Layer 3 of a small transformer language model trained on English Wikipedia (9 layers, counted from 0, width 128). Numbers have three digits each and are written without spaces.
A neuron adds its activation times its output weights to the MLP's output. To switch it off is to set its activation to zero at one token and run the rest of the model.

Output weights of the MLP neurons that the questions are about. A number n stands for (n - 500) times 0.00041.
n54: 532874459593482432570513644548713410508513875538500581378492496525675590362509496352549649504663521709665564387457436167555369631565245521474480513291619350602304588421543415418807355509558257147500636542583471571406484591407520586457491572278468605347851470394673513556492656108673290357464344444244430492705475924596549376310324620608726509504749569416509653420430521403441293546560
n57: 688318600545308427337606406509500475371572545435570418402391783705315508418444455483186363457378339664470245574478474730496571537504512449249610513462681299491290598764565427541462404541323354431449638580528264340198374559536315238539940776559508743375416452556442781403642334703285360683528512496533543529451500461452523404542571572395298336469524590125839470780768567509560474513612
n70: 555558375377514603414236633381464556425453724567556451518487431310482537368360420616637637415338428545909827492600384462661514543556687544177386464697322547665358478252540447509236383367423552638355574574620406628574420587315536612505639331207689509530500518513630505836461219657421214306550387367823338483413379256659861353318479435599623841783465500306689482526734695350334459548692
n75: 413625368354668488460729211462762512430660567326456353394460504603761580646508613616647360293249500537776344610395302532550419540480413747512311416553343654579379447516562492409406488531602500606480581330650364596393249484453837464454517426268367443352577555640026804386379424605353654640678449504492692388390764628339657500408644504518470605513458335352596492524645231658419580308566
n121: 420649435247395720549280517504453338377469388437342554604213443626133647516372265721532678415389445622479514520444567826453452298443464595513464590616521448441587149628449517646533562585766569491338762327351634582617476533566102618406563695289568542602380345643544311642422517582570563245567540283645570219591300576543416373398455667209474379540438540705641597670311295450586620579403
n154: 504421416438527496605521604602668625557541574578542646359294651406478496467378582496218447543491456647599668788804431645361442612546422487334348222423643463483606153390574427454697513454766676546530684793326546564704266732608566513518513591436484672466708628487306566668656756721644359539229859455554562554344450707394468374466437126339416698626412516732719664381399639443516667222548
n201: 496286554268296468426366408788296446489944534520335427433523457313516515733451454651508640444431294412464712276675588615604599435327401547363645520410544385508274528602484584419468527560584391321319628527750473467563644477367551519659781647508406365450508422388608512757512488723579571353380515657298456631438411268500778535756465604593459496642482485619589756571508523374232691271568
n202: 558425361500391320547483461496571550545304359544345575327538174535701604425381854745554612605244315688374613541496578563404608492794529769474446460380347442509660250547636422630474445565424559691324477192301689435605289530495419622593548532590389470627401491491727251611199655643386581864659459386325264302554593369540610733585378682588062370682323347630429722479381475538638482353474
n213: 684350627535363512452443701614832457349349457463468504561536129333488274551384764408563551529492359640611478746592516638484314409678430496446371483427414516619415728408674422453736428785730392351391666387707222546644535460624682802471335474383679675484552580549251286517488496430234270451431295689480464508445190479534452608636460641426428469359287594480604389447268380455481525585492
n258: 398546389523462801532476594356643579573564543619796265630500635463726688727280439655630314261413969722578642430571549245525644583425692424273703446669738484594473732476422819567480584465455472474387479560224544351322414608504553687425541349322593500448407412557363312483480441575346412304412508412339604532369528295215513572488757675469563552449500500427641463476352488455481529549340
n294: 507325395617528399687568727603303604627230577469485272515377440523681397478348626377352690662668582708508562559571523526500385592607489568325159657598546688604402584714202611615485579512228500492523580553381455471443434632704536474806747609216373397496561433585452488331665649509420353259439438421474432504520526462484833451399608412435630496568322460439480411508605556290590484706585
n310: 390335436416675233350819500532215402417468395238475657557234299474407581475549635671326586314487603646712342222500469348593409602368576569611521698583752614655517513345438584347566440632289427505539450665578692689177592530445279466743318467613801623556791346579288500297560468479532414368392417587454354773591269434278602779702683454477418613486271487667352345539461199452385478334602
n330: 609496492244475504531504405516468379530454369333322655610220776500512322594396338603527390409448496452796551511411634651444402678295617419643395685368544413290463398689767394489461419614294596285414688593533340574588526442677403542572698521772351606554632460496455395419477528644430493414570284541209531519622538472395417738500611376412601681644473335665768682379542558306555552129516
n401: 685514548556500437723451329778629413598396517432587611255198592563590624423382339413439426391464637545581602667569468466482412461422620959613581528664707285676665424372414572613478597682318443596540262659622365680721496421162652613472713339256747589671394505554509486735461413325260521393530674209728659474412487194316851609653761692490398730650322611634482833504496434431597299473383
n408: 485516578144559581594706360579414832470521469621268665643465364516581618665138445695442492581293419460508365576541528623468488677311730417302416590437552370697462385539427136573277531500559348663448608299410477354649607418559430558660597496468492687235468467388550479537297480539257302412538527342642407469455469452389678500231430588483562398688305435536455416350555430614616300238383
n450: 343536453496358617376421552459672335447387473484469668544294531409576496557464783581627446709306407263148452515516328531600508538581248410415557663295271462660538425496436416323623523462526508568508844351485334530681530390538780465631681315449394432593402623356320651361523463729634452548594632560573407747307523656271572341551539387245512696684505546667366696654680266430649268373628

Each question names a token from some text and the token that comes next. It shows the activations a of the neurons there, in the order above. A number n stands for (n - 500) times 0.06.

Then comes g, the gradient of the next token's log-probability with respect to the MLP's output, scaled to length 1. A neuron's effect is roughly proportional to its activation times (output weights . g). A number n stands for (n - 500) times 0.00073.

" s", then "ur"
a: 500500500500500500500500501500500500500500581500
g: 706524523346599698559464382363685432521478479511445539503683369402308345274247477476626506651687511543699389409587474390536508821607689676616495451570369475252566523488452486603346661424609600504545595627446576291387476502501423757241615494628623444463249331523375535520447538536412575420426622430417277606421735583528386500174519615522545582429445728507494353611579340568482277474566
Which neuron, switched off, lowers the next token's probability most? n408

"ain", then "st"
a: 716500500500500500500503500500500500503500500500
g: 576391508450410414348414448512637618320678536406583158483326336508399579534478471480339819326528579614567377382300494508510502523412661554347470571595594397356452498493487529595474606237500636544647221375404446700287592480448441239590327235538343461646505287463425569620440676547677464490449489481528495599347300424375543586241414565510265535569548315604616537571365443378294643518600
Which neuron, switched off, raises the next token's probability most? n54

" from", then " al"
a: 500500506500500500500530500500513500500500500500
g: 518658373441486588426520790324518440645463430618488654481264340567466416639444701334517439829567381769571549379359544655356453575510615548421381461471495497330358324647662433758524451544250452283500328588605418443611328693436453506509361508409618586692385477597540351246532483402521574757387538544274629671335546500470440534387529585563527466652240550580453580363554501490738511568563
Which neuron, switched off, lowers the next token's probability most? n202

"ed", then " "
a: 500500500500500500500512500500525500504500500500
g: 354439460491557434565458595487193572573442505352646796460558594536493560458493530531361715547502493555690712266380594394496373595633577486439522674468436870587461395298503664321297398536648508530524627464379481664303530726654347523514518516556522467788427580523234486647476607510462385257508448485468397549552582545425526525495351707328504638601354508819358553485462340534608519348261
Which neuron, switched off, lowers the next token's probability most? n294

"an", then " f"
a: 500500536500500500534500500500500500500500500509
g: 448536447559623371422440512271490625400410645795537554518367864418659504551550511329351659279655438622425742320269360783416371540479643455358501642640515362584545455513327510559349555437616670446528517458538501530598571531562424605611500551209683566528296558278353374470283495471483395363474448638694495488413686615519457586306535263324416409498599463564405539388286572438597450535402
Which neuron, switched off, raises the next token's probability most? n201

"u", then "it"
a: 500609500500500500579500500500542711501500500500
g: 383666658501626645600488615293681442435492390281469649469638571533459525653640267780391517525395634498797418467538655513615684627401318326679566424547592581629542259423550405556500504390709623466681286411424778512459559647471490513465497366699565343436666312341421616341544333513579342656556584595502591526477536424468328508582536549468608497444596688615688538273724386504403435617383
Which neuron, switched off, lowers the next token's probability most? n310

" (", then "10"
a: 551500503500500500500500500500500500500500500500
g: 501591662607451401285496515375472264379554582762468391319392409767656575534626534428401516529330579285571604412344343660621771379430735318487363580628592625536582610539507771593335474604722462572355618456608468638558555785695558474360548323336470589362547502520683375449290637524644465482633473599590578726702448522436519402415484520614540350556508603404350541537436346500393356564400
Which neuron, switched off, lowers the next token's probability most? n54

" p", then "ers"
a: 500500500500500500500500512500500500500500678500
g: 576747707592578362683417424512696464523170310416412369540379359593331329606549617648663612418546434508421502479549570581417650611606674579484292658490500537576396406486684437512334347480317669545404476614636499474625564696429531481557302580283275367742614594650592506526430587416639476750415575740525542611389436466529661511570369531566555627297613546687277697469501411390514297507440
Which neuron, switched off, raises the next token's probability most? n408

" and", then " re"
a: 506500500500500500529500500500564500500500500558
g: 458481452384346567493584597424425323660594485687452492716241299529673520688624303485541443669748431449535565662562452361571252374446506402470657352359549507536623357500587627535756547522590429547264309545423421611545297297478551268644679735582480518506369479332520779398512395478726628520509347548248577687411484538427427541429398392351376597615460474547350697556312429564491507392529
Which neuron, switched off, lowers the next token's probability most? n450

"ment", then " t"
a: 500500500500500500500500500500523500500500500500
g: 614384497369423547481446625446434357584267702592584682353578251545585507273492333327458770640462261411562499619361319371465433486790390399405208474571384707258400370514393546507597605547495444516544713532480368364549314561514531400665517468514583416529638546554404489739479591334535634537430581577488444437570429611582602309484263320509479494392642516570342482594303372303502235352435
Which neuron, switched off, lowers the next token's probability most? n294

"ation", then ";"
a: 502502500522500500500500500523502500500500500500
g: 438509357476285521583341446377447508275621544713312501699379469400615413533290705370548590613520547587568436621557429590465293403382717571453494458388597401534692582393218644611323510373360316429689631585466451415512325495426496413545544543540470562751424572728719474549433463568493344473612511383707681582319450506564295541487594365498534474493451449467547410690367584222563215792656
Which neuron, switched off, raises the next token's probability most? n75

"o", then "-"
a: 500500500500500500500528500500509500500500500500
g: 341495679323581316485558210234182485560479584470467461561334554495361531539390368341616431612297576556604396671286301421490575628368517369605484549513556446432495641614620584556274436577679381382662423451629654499177668403580543578493445291360474441482469581598576668407534432476463362494529307370393532580530433456561519555611349600698365435404575474328615683501414510523433369442089
Which neuron, switched off, raises the next token's probability most? n202

"ed", then " in"
a: 500500500500500500500977500500509500500500500503
g: 683763447513436481427381482564752474519478695584677617693531689509455410520527482183633560637546687414651388554730350624590616415653452447451715318498417453737343562522457356518511392543370477626296618587448700597525479385573477472580345448447615599480369355500528357672596187511382539369473461287510499344482686412654646306467665338562498675281466518342540317320500605457597545421531
Which neuron, switched off, raises the next token's probability most? n202

"m", then "at"
a: 500504500600500500500500500500504511501502500500
g: 216495658274698437429531208340585453514600551497330557301603488369517440530698508515668515416516547477678394403586500458632496271434516429545351691338500515607581410573574293438693505680791364495447605491569699689509398320342700462418683581538317748506382505388633382497636542457527414720432528446362466425612540291429521585570538405473378498531595453476700645332454411780684638438437
Which neuron, switched off, lowers the next token's probability most? n75

"b", then "ut"
a: 556526500507500500500500500760500500500663500500
g: 487475399604379140706396508432551606434511397630473477552385481502716473411472425463667813629609732645553534374564620445327643529369633632669390386613322544449631604432396539508646451511600461382509715507276528350691451732616582485458560548598501736554336551538460368434294529579497571514487507557126484484421417514624390398400605627588475492266450766645571638658513691437377566374646
Which neuron, switched off, lowers the next token's probability most? n258

"ial", then " pro"
a: 500500500500500500500500500500554500500503500690
g: 793435662551427313377493445303577544355573491608563647437398398652651465504385673566498474689513649659578560652551425474543564328669250444462497686503371462778376309667672603604659549375496488413450500286355366616356579566645455540374653573505577338669587454469429549517432487586792620413208490517511521542646294692364448359323429534327333550286500524497460434478493438457769409680455
Which neuron, switched off, lowers the next token's probability most? n450

",", then " s"
a: 524500500500500500500500500500727500500500500500
g: 292506717451531413679621707722486519640405321408715299425574214599484412693786343528432754597668361517394496547302537594352384544538333578542405715550393520482389468583520622305545436389600420578415448524509414271476640511546619456547598457338525464572440529658645552447273636575556484595567444595304245649482656550408605445579503327571572582415567647652476681368416491567684597335296
Which neuron, switched off, lowers the next token's probability most? n294

" a", then " h"
a: 500500500500500615500500500500500500500500549501
g: 407526383663381239337631551238453647578563501427372834209534459559673504683468477481543310644608365499593491353386566519506444523646704459405551510517511632415538613557467632742584514671617627581539434481497401571413560558315585515526367489373439688451545607721381673579433433588753745575639760486536343607437659476690451472589419559511570651526386303679529541424366507325533287502262
Which neuron, switched off, lowers the next token's probability most? n154

"ac", then "e"
a: 500500500500500500500500500500500500554500500512
g: 366531595357454481340396358631696494293505337522345512769521609481410543496486314459681605349568662357452372578325539544395396471530638404794555518446598602476564246393433508606374355499563644421415591470609477543612277427749528492422609309538607482463436559819517411538596494460497462505687314469467409498635438672640658637440363434371596455666546777428500532550251700346701483789413
Which neuron, switched off, lowers the next token's probability most? n330

"ed", then " as"
a: 500500500500500500500500500500500500520500500500
g: 500525455498476572651630528461487451692495712596419470479378499600596296683370427306619454692462574439366619597364337534401366470475310415397816499530482481602592607597632616666477324363331518750403495756621519275598300375674447378758329654503556458429603498545594366538528410477458694579407732369565574540457477461522477223586476531550375578564335406285528361230471617636396459514764
Which neuron, switched off, raises the next token's probability most? n330

"e", then " and"
a: 500500500500500500500500500500566500519685500500
g: 482309715371398518568560553582438560512531367486378455443284273430625387499366576456531234767537551481657577473487623632482675603190630465531541542690620563562494419587391694966546388532445639580629627500411539491459233601357349509541511472358639396472411305220435399627649504424629361546448670404430390537522591643548522179578546457412399475389398585516444502423709503441651466419581
Which neuron, switched off, lowers the next token's probability most? n401